Layer 11 of a small transformer language model trained on English Wikipedia (15 layers, counted from 0, width 96).
Take only the direct path to the model's output, skipping the later layers: a vector added to the residual stream pushes a token's score in proportion to its dot product with that token's output vector.

Output vectors of the tokens that the questions are about. A number n stands for n times 0.075.
"o": -7 -19 -4 -5 -14 -26 -30 9 8 20 -5 94 7 -28 -10 0 11 -18 14 -18 9 7 24 11 -16 15 -20 -21 -14 21 -17 19 -18 -18 -21 12 14 -35 -15 1 14 -6 7 -10 10 -79 -11 21 -5 54 12 -15 -2 3 40 16 4 -13 -1 6 14 -7 8 7 70 -10 -13 -11 5 0 -13 -11 -32 6 22 -18 -21 21 13 1 13 -19 -12 -26 -10 7 15 -6 21 -2 7 8 -4 12 11 5
"Additional": -5 2 1 -9 -5 -7 0 1 16 9 -2 15 3 1 -4 2 2 -8 -1 -6 1 -4 16 -1 0 20 -7 -12 6 7 12 1 -9 0 3 2 6 -5 -1 -3 0 -3 5 -9 1 -10 14 7 -13 -1 -12 -8 2 6 0 -5 4 1 0 0 1 1 23 10 0 -5 -9 -11 4 10 -6 -5 -1 6 14 -5 -8 11 -2 0 -2 -11 -9 -9 -12 7 -1 -4 1 -1 -4 -2 7 8 7 -6
"ized": -4 8 9 -16 -15 -16 2 13 15 -1 13 7 4 5 -17 10 -12 -15 4 -13 1 -10 20 8 -20 -15 5 -9 5 13 -9 -16 1 -8 -3 7 1 7 0 11 5 11 12 7 8 -9 2 11 -4 14 0 0 11 6 0 12 -2 8 16 5 7 8 -3 -3 14 -17 0 -5 -16 17 7 -15 -14 25 12 11 -8 9 -7 2 -9 -16 -13 -4 7 4 15 -11 15 -2 2 5 0 -3 -16 -28
"fer": 0 -3 -2 13 7 -9 -16 -1 -4 14 4 4 -19 -8 -2 14 12 -27 -3 0 4 5 8 17 0 1 0 0 3 2 -1 8 -6 9 -6 11 -5 -4 -18 -2 -3 -13 1 -1 -20 -6 -13 7 4 14 1 0 -3 -6 -5 9 4 -1 -2 -2 2 -11 -2 12 -1 4 16 11 -4 -10 1 1 -1 3 11 -20 -2 6 0 2 -8 8 22 -7 -18 12 -1 -13 9 -1 3 14 -5 1 -3 -13
" |": -2 -3 -7 -13 10 -13 5 8 -2 -1 -11 0 -19 -7 -27 2 12 -13 0 -4 -3 7 2 -1 3 4 -4 -7 5 -3 6 1 -3 3 18 -1 -8 19 -12 0 -7 1 1 10 21 -4 -4 -10 7 -12 -16 5 4 -12 -14 1 4 2 4 0 5 -3 -5 2 14 2 4 -4 -7 10 2 31 11 1 5 7 -2 9 -10 -12 2 2 -4 -1 5 1 -6 10 12 4 2 -3 5 3 16 -6
"DT": -6 -7 -9 -10 -4 -5 -13 17 6 5 3 9 14 -6 3 -11 7 3 -7 15 7 -3 5 -11 -4 4 -7 -19 -14 2 9 9 6 -7 7 14 1 -12 -4 20 -4 -1 -5 1 0 -16 -14 13 -17 5 -9 -23 21 3 5 8 4 -4 -17 -1 7 5 -9 0 8 -2 0 -9 6 9 -10 -1 -3 10 9 7 -7 6 12 -2 0 1 3 -6 0 13 -6 2 -2 -8 -2 6 -1 13 -2 -13
"|---|---|": -2 4 -10 9 -11 1 -10 11 -7 -4 -10 20 -6 4 -30 8 12 -21 11 -14 9 2 32 -4 6 -4 7 -24 8 6 11 25 -2 -11 -11 32 -6 1 -2 6 11 -12 14 -18 13 -23 -13 -10 -15 5 -9 7 -14 -2 10 6 3 -10 -5 16 10 -7 1 -5 27 -4 -7 -6 -1 14 3 -1 -5 2 3 -4 -10 8 -12 -21 7 -8 4 -4 -37 -10 23 -4 23 11 17 -5 -2 14 -7 0
"ency": 14 -16 -5 -7 17 12 2 1 25 -10 11 10 17 3 -5 10 -3 -14 16 -9 -7 2 -2 -14 -19 0 13 13 1 16 -5 6 3 -8 -7 7 3 -32 4 2 -8 -15 6 -10 -4 -17 0 10 12 24 -3 1 2 -1 7 11 11 -3 12 2 -11 1 -22 2 5 1 -11 -4 -4 7 -21 20 -14 3 4 -3 -7 12 2 -15 -3 -5 -9 -5 -2 12 9 -5 7 -4 4 28 8 -5 4 8
" few": 6 -5 -4 2 -6 -9 -7 9 1 5 -3 14 14 -14 5 -11 7 12 9 -4 5 6 11 -6 8 5 -18 -23 7 15 -9 1 6 4 -6 7 -2 -15 -2 -6 -3 -9 -2 -4 -13 -3 6 -1 -4 15 5 -10 0 3 -10 5 -4 -11 -7 4 3 0 2 -12 11 -22 -11 3 -2 12 -16 11 7 2 -1 -5 -5 7 5 -2 -6 8 0 -7 -1 3 -1 -2 10 -6 -5 3 0 -1 -2 11
"ian": -10 -9 -9 -16 -3 3 -3 2 -9 8 9 2 13 5 -11 10 -7 -3 7 4 -5 5 5 7 -2 -10 6 -1 8 0 -6 10 0 6 0 17 6 -10 4 -3 -13 -2 -4 -6 11 -9 1 26 6 18 -6 -4 4 8 -3 18 1 -13 11 16 15 -2 -16 -7 11 -18 1 -10 5 16 2 -4 -9 3 -7 15 4 4 -3 2 -11 -9 4 -8 -6 7 0 3 20 4 7 -4 3 9 -9 -17
"Geography": 1 6 3 -3 0 -21 1 0 5 -13 -8 18 10 -8 3 -5 -18 -11 -1 -7 -4 11 13 -6 5 -6 -5 -17 15 5 -3 0 -4 -3 -11 1 1 -14 -12 8 6 3 12 -25 14 -16 -6 13 14 9 9 1 -2 6 12 11 10 -14 14 -3 -7 -10 -2 11 0 -4 9 -2 -3 -1 -6 -5 -1 6 1 2 -15 1 -1 0 6 -8 1 11 -10 12 17 -11 11 -25 -9 7 -5 6 -18 -3
"Competition": 8 -11 6 6 -25 -3 1 -1 15 -8 0 16 -6 1 -16 13 -3 -6 -2 0 1 13 2 5 -12 9 -7 -3 11 -2 6 8 7 -11 -9 15 0 -4 -6 13 15 -1 2 0 6 -18 -3 22 -4 4 7 -14 2 -19 3 5 3 -7 2 -3 11 -8 11 -3 4 -2 -3 0 -3 6 0 -10 -1 0 -10 0 -19 19 14 -18 -7 -6 -2 0 -12 -8 -6 -3 10 -9 8 5 3 4 -2 3
"rough": 0 -15 -11 3 -19 -11 -2 7 -1 1 -5 8 18 -15 2 -5 3 -15 -8 -12 -1 0 -15 -12 7 0 -3 -19 -5 -17 -19 5 -15 7 10 17 -1 -11 0 -6 -7 -9 8 3 20 -17 -11 16 17 20 1 0 -6 20 8 8 -9 6 13 -1 17 -6 0 -17 4 1 2 -10 -8 16 -7 -6 -8 3 -6 2 -9 15 5 20 7 -6 0 -29 10 -8 8 -2 25 -9 -4 19 -14 -4 0 -3
"album": 9 -1 9 -1 -6 -4 -13 1 1 20 -16 14 10 -5 6 -3 1 -10 18 -16 -17 -3 13 21 -3 16 3 -17 -6 20 -4 -4 -4 -7 2 6 19 -13 -9 7 -7 -10 5 -16 15 -16 -14 7 -8 13 -4 4 2 -21 23 7 -14 -3 -17 -9 -1 1 12 11 1 -9 -4 -18 8 -9 -8 -7 -18 -5 6 -5 13 9 5 0 11 2 -12 -6 16 18 6 -1 13 -7 4 -1 -8 -4 -4 4
"tract": -4 -3 1 -10 -3 -14 -13 -8 -13 5 -3 9 -10 -11 5 -5 -2 -17 9 1 3 16 17 14 -5 2 -15 -7 5 -5 12 -16 -7 4 -7 10 11 -5 -20 -5 4 -9 -2 -4 0 -9 -11 16 2 15 10 7 3 -11 -2 -6 -9 10 9 -1 11 1 1 -6 0 -1 1 -13 -2 6 2 -9 -1 -5 14 -3 10 16 5 -4 -3 -21 -6 -7 -14 12 -1 -13 4 1 -2 2 7 -5 4 17
"phone": 4 -13 3 1 6 2 3 2 -9 -1 1 8 -2 -23 -4 14 6 -16 6 -9 -6 5 -11 3 -2 20 -8 -3 4 28 -6 -6 -10 -23 -12 8 -2 -6 1 -4 -19 -24 0 -8 6 -13 5 11 -18 15 -3 3 4 18 2 12 -5 -1 1 23 0 -1 2 4 3 1 3 -8 6 -15 -25 -7 12 -3 7 5 -9 23 -10 10 9 -3 -3 -9 14 14 2 -10 8 -10 -10 8 -6 11 -8 2
"ement": 3 -11 -6 3 8 -15 -10 -2 1 12 14 8 -7 -20 -2 20 3 7 4 -14 8 5 26 2 -22 4 -13 -4 6 11 -17 -5 -11 -3 -16 19 -1 -4 3 -27 5 -9 22 -18 0 -15 5 25 11 16 12 -4 4 -6 -5 -11 5 -28 18 15 -5 -17 8 7 22 6 -15 3 36 19 -1 -13 7 -7 -16 4 9 27 -3 0 6 -7 -8 -2 -17 -1 19 -15 -4 23 5 0 12 1 -2 3
"1": 1 -9 2 -6 6 -6 1 -6 -4 1 7 3 11 -1 12 -9 16 -9 9 0 2 5 -2 9 2 -1 2 -26 20 -4 -6 0 5 10 5 4 -3 -6 -2 5 2 -4 -6 0 13 -4 9 -3 3 -6 11 -3 8 -1 -13 1 11 8 -9 2 -1 -4 -1 -12 -12 6 12 2 5 4 -3 4 -2 4 5 6 5 -1 -3 -14 -2 7 0 4 3 5 -2 11 6 1 -10 22 -7 1 3 -6
"now": 13 8 -1 6 -11 -11 -10 10 4 -2 1 5 14 -3 -12 -4 9 -16 5 -4 5 23 7 7 16 0 3 -2 -4 12 -9 1 7 9 4 -1 3 -3 -7 0 2 14 16 -2 10 -13 3 11 6 15 8 -26 11 6 14 -5 11 -11 -11 2 5 -10 -19 -10 6 6 9 4 0 -1 4 10 4 10 -3 -27 -6 5 2 -19 3 -11 12 -20 -4 -14 14 -3 -5 7 -13 21 -1 -4 5 8
"cent": 1 6 0 -6 15 -20 -8 3 10 -1 -8 6 -14 -10 -15 1 -4 -7 8 1 11 21 4 2 -9 7 -2 -13 -1 26 -4 3 -1 -14 -6 -1 -15 -7 2 -12 22 -21 7 -3 -8 -8 -5 0 0 11 -14 -25 11 -6 6 -2 3 1 1 -5 19 12 -1 9 -6 -9 -5 12 0 15 6 0 -2 -3 17 -2 13 2 5 3 4 -10 8 -13 -6 1 6 -11 1 -6 2 17 11 -1 -8 3

Each question shows what one neuron of this layer's MLP adds at an activation of 1. A number n stands for n times 0.0094.

n89: 1 -9 16 5 43 40 -16 -34 8 15 12 -9 -12 40 -15 -18 16 -15 21 -14 21 -9 -36 14 22 -6 23 -6 -4 17 16 -26 -19 26 7 -32 -6 -12 1 14 -11 4 2 -23 -11 15 -20 -31 26 -11 -11 31 -16 27 2 21 2 -2 -14 -51 30 41 2 -19 -3 -26 -21 -12 -29 -9 -19 3 -21 -27 -24 16 2 -1 -12 22 -42 -5 2 -21 -5 -16 5 0 17 23 -14 33 -9 9 22 18
Which of these tokens does it push up most? "ency"

n157: 1 -17 4 13 5 -31 -8 10 -18 -4 -4 -3 -19 -22 -5 18 -22 2 19 12 1 -19 17 34 1 0 4 16 7 -59 3 10 -11 -40 -14 -29 33 10 7 16 -2 3 -16 -8 3 10 -8 -24 -8 -22 17 11 20 12 -20 19 3 2 -2 -1 -17 1 -15 20 32 29 6 5 52 -16 15 -10 7 -18 -15 47 16 -20 -11 -27 17 9 14 4 -7 14 -19 -26 -15 16 43 -4 4 25 -16 -6
Which of these tokens does it push up most? "ement"

n305: 23 40 0 -1 14 -11 -35 1 11 -4 -20 -14 31 11 3 -3 9 11 -13 1 26 -3 29 -30 -7 7 7 -25 -32 -18 2 18 -8 -23 31 -6 -35 12 -30 -13 -15 -10 2 1 -2 0 23 -14 5 43 15 -11 4 1 7 -44 20 -8 -20 -23 -13 -5 -16 -24 16 -5 6 -9 17 -11 -2 18 -7 12 12 18 -6 54 4 21 -18 10 26 -12 38 18 -20 2 -17 35 -2 -4 1 16 21 7
Which of these tokens does it push up most? "DT"

n8: 23 17 14 -13 -12 3 10 24 -13 37 -14 -1 -6 -6 10 -34 -1 -7 -48 -36 16 11 19 9 1 44 12 17 17 2 -24 13 -4 15 -14 -42 -7 13 0 -15 -5 -15 18 23 18 26 2 13 27 14 9 10 -1 1 10 39 1 1 -34 -7 1 -9 40 -7 26 -14 -9 -1 -30 28 -12 -39 12 -20 -7 21 -36 -13 10 -8 12 1 -26 28 -6 -34 -24 24 5 -7 -17 39 4 34 -9 -44
Pushed down most: "ency"

n175: 16 6 -11 24 -17 13 -29 19 13 -10 12 32 14 13 2 29 -20 -18 9 4 6 10 -24 8 26 16 26 26 9 -8 13 23 12 2 -35 -9 7 14 24 -38 6 -22 13 8 -11 -24 7 -14 15 38 -21 8 -12 22 4 -8 4 -24 9 -34 -9 0 2 -29 -55 0 -21 6 -6 9 20 10 -3 -9 -11 19 20 -1 -18 6 -16 -14 22 -4 5 9 8 16 -4 30 -15 2 -12 -4 -8 17
Which of these tokens does it push up most? "ency"

n95: 19 32 47 -31 -46 17 -22 -34 -2 -12 -12 7 -8 13 -7 11 -5 -5 25 -20 -14 6 14 8 -19 -7 -11 -19 -30 -27 40 11 -2 0 1 -15 8 -17 -32 -4 -8 -5 -15 2 -12 9 16 20 16 10 -18 32 75 -9 13 6 -11 1 -11 -44 -23 9 2 -3 -40 12 7 -26 10 -11 -14 3 21 -24 -7 10 10 28 -3 9 11 -23 -5 -18 -14 57 -13 -10 -54 -8 -43 28 -7 20 10 20
Which two tokens does it push up most, strongest first? "tract", "album"

n364: 44 -36 -23 5 8 -16 0 -1 28 -42 33 9 2 1 -6 29 43 -15 -20 -27 -10 -21 -15 -9 -8 -13 6 -24 -7 35 24 -14 -10 11 -43 26 3 39 21 7 -6 -9 -3 -35 4 -27 -10 9 25 -18 -7 -8 -39 10 -21 1 13 15 -24 -4 -26 14 13 2 -29 15 1 13 0 -27 -3 28 -42 47 21 -7 -31 19 11 5 6 4 -16 5 1 13 33 28 7 -21 -7 17 22 -20 -2 20
Which of these tokens does it push up most? "ency"

n296: -5 -5 14 23 15 26 6 -6 -4 -19 -6 -71 -5 -17 -23 4 -33 -5 -8 1 -6 7 -21 -20 -9 0 -9 29 -3 4 -12 7 -4 12 30 -25 34 -10 22 12 -4 26 10 -6 16 -17 14 -8 -11 5 27 -16 1 -5 -20 -26 25 8 1 5 10 -9 4 -21 -46 -15 42 4 10 2 -10 -6 -21 -7 11 -21 -10 -30 -10 10 4 -4 31 10 -11 8 -19 -35 9 20 12 5 13 -28 8 16
Pushed down most: "o"

n50: -6 17 -27 -23 21 -17 8 -1 20 8 8 -15 -14 -29 5 -36 -3 -36 -9 -2 12 31 -24 9 12 -9 -20 -9 -11 4 20 6 -2 4 8 25 6 -21 6 -15 7 -15 13 -30 37 13 -14 26 -7 -21 -13 -15 30 9 -21 -14 -37 -10 -6 15 -2 3 22 3 -12 -11 -34 16 -2 -18 -18 7 -22 3 -1 -5 31 17 -10 -19 10 4 -5 -9 -3 -16 5 16 -5 2 15 2 18 6 -40 -17
Which two tokens does it push up most, strongest first? "cent", "ement"

n317: -4 7 -32 0 1 -21 -15 6 -2 -32 -20 -35 44 -7 -14 0 3 -6 4 -24 -10 6 -15 -38 -7 32 -18 -27 -1 -23 -43 -13 1 6 32 -8 37 6 8 3 -29 -8 30 20 -19 -14 23 12 -18 -3 -1 -2 16 9 10 -3 9 -22 25 -14 17 -19 -22 -14 -6 19 2 4 -23 6 -4 3 13 33 -15 24 11 -24 29 -3 25 -15 4 6 -29 -17 19 -24 14 45 -10 -2 37 -5 -39 -12
Which three tokens does it push up most, strongest first? "rough", "now", "ement"

n383: 8 -7 -19 11 -7 7 -16 2 25 18 -6 -11 33 -7 5 -8 -17 6 -19 -4 17 23 4 -10 -33 -20 34 3 6 -19 -6 5 15 -19 27 44 -3 11 26 2 17 12 11 6 -10 -24 11 -2 5 -11 -7 18 -3 -35 -1 -5 -19 33 47 -8 -27 27 1 -67 14 1 -12 -4 -4 -29 10 39 24 -57 -27 -30 -11 -34 -13 -15 -10 21 3 -5 5 -3 -26 -41 -16 0 15 18 17 -5 19 19
Which two tokens does it push up most, strongest first? "ency", "Competition"

n320: 14 15 3 -13 -22 30 -18 3 -19 -43 5 -5 -11 -42 -10 0 -15 3 5 5 -12 -1 -32 -41 14 -13 -21 -10 -2 1 -27 6 30 -19 -17 41 27 -29 -5 7 -19 7 43 13 -39 -5 15 -16 -36 -1 -15 -5 30 -7 -13 0 14 -46 17 5 -28 -1 -8 -8 -7 5 16 -18 11 -20 17 24 24 1 -36 -10 -1 -10 32 -17 10 -25 14 5 -15 36 14 13 -24 35 -8 0 2 3 20 11
Which of these tokens does it push up most? "now"

n246: 12 9 -3 4 1 -9 12 2 14 -28 7 -24 -4 1 21 -20 8 20 -14 -29 -14 -21 -6 -4 -11 -9 -19 -5 11 -10 -14 -24 47 -20 -7 15 9 -28 32 30 -13 3 -21 6 -13 0 -19 -21 4 3 8 44 -28 17 11 33 -21 -19 28 -37 -14 -6 22 -2 -13 -2 -11 -23 -7 -5 -12 7 6 -9 -16 -7 -30 -10 -5 7 10 -9 11 -1 10 -15 24 -6 -6 3 -1 -21 -12 -26 49 8
Pushed down most: "cent"

n68: -5 -43 6 -1 -14 -2 18 17 -27 -24 0 -20 20 -6 -10 17 -11 -22 -11 -17 -31 19 21 -26 -13 6 3 21 -44 8 2 -10 3 32 -31 16 -2 14 18 -5 9 -1 23 -15 10 2 14 -7 24 -23 -4 6 -9 10 -2 1 -38 -8 -19 21 23 1 10 -11 6 -19 35 5 -2 32 3 21 16 23 -22 -15 -33 -43 -18 -2 -2 -4 -2 -22 -6 -19 -1 39 -26 -18 6 1 13 10 39 26
Which of these tokens does it push up most? "now"

n321: -6 -15 5 -4 15 14 6 26 -27 1 -7 -26 15 2 -14 2 6 -2 10 30 -13 6 -45 -34 20 -7 19 1 -11 -44 -29 -17 6 -3 -1 36 -19 11 -28 17 -2 10 -15 29 0 14 -7 -2 -1 -15 -16 23 -30 3 22 29 9 41 -11 -25 24 10 -5 -19 -13 -15 -34 -19 -16 -37 13 -25 -6 -4 -27 -11 13 1 27 12 -1 11 24 0 19 -1 17 -25 -28 -19 -12 -20 -26 -17 14 -7
Which of these tokens does it push up most? "rough"

n312: -14 15 -10 14 -7 -6 29 43 -1 26 -3 5 -38 42 -10 -4 18 20 -27 21 -13 -26 -11 -15 6 6 0 38 11 -42 -19 -1 -38 35 20 5 -54 -43 9 -40 13 -12 6 -11 -18 14 -47 27 30 20 11 -12 -13 1 -29 7 -17 -18 1 -7 4 -20 3 -19 -29 0 -23 27 -29 1 27 -11 39 21 -15 -6 7 -20 -2 34 21 7 -9 -15 -17 -33 10 9 -63 -18 -11 18 18 9 6 -4
Which of these tokens does it push up most? "rough"

n274: -8 6 -8 -19 26 -46 19 -16 11 8 -3 44 -22 -7 -13 -7 26 7 8 -10 17 13 -19 -6 4 41 17 -6 23 10 49 -31 14 -17 17 -10 16 -8 19 -13 13 -29 9 13 -10 9 -13 -26 20 25 -5 -1 5 -11 -22 -10 27 -24 -13 3 24 -6 -5 -23 -24 10 -29 35 -3 11 3 16 15 17 -29 21 8 22 16 12 -11 -10 9 12 23 43 1 2 28 40 -20 12 6 5 -16 -12
Which two tokens does it push up most, strongest first? "cent", " |"

n247: 21 14 -19 -11 1 32 -5 8 -21 -8 -12 -45 12 13 -7 -28 23 -9 -1 -10 -16 12 -12 14 -2 29 -13 24 21 47 4 10 -14 11 3 6 1 -12 -45 12 -1 -25 -8 2 -19 -16 -12 3 12 11 -11 7 -5 16 -8 -27 8 -1 7 7 -18 -25 -17 -26 13 -13 -9 -12 4 -2 27 32 -5 27 20 13 -18 -15 32 -12 41 5 0 -21 29 22 25 7 7 41 12 -5 11 -21 -5 -19
Which of these tokens does it push up most? "ency"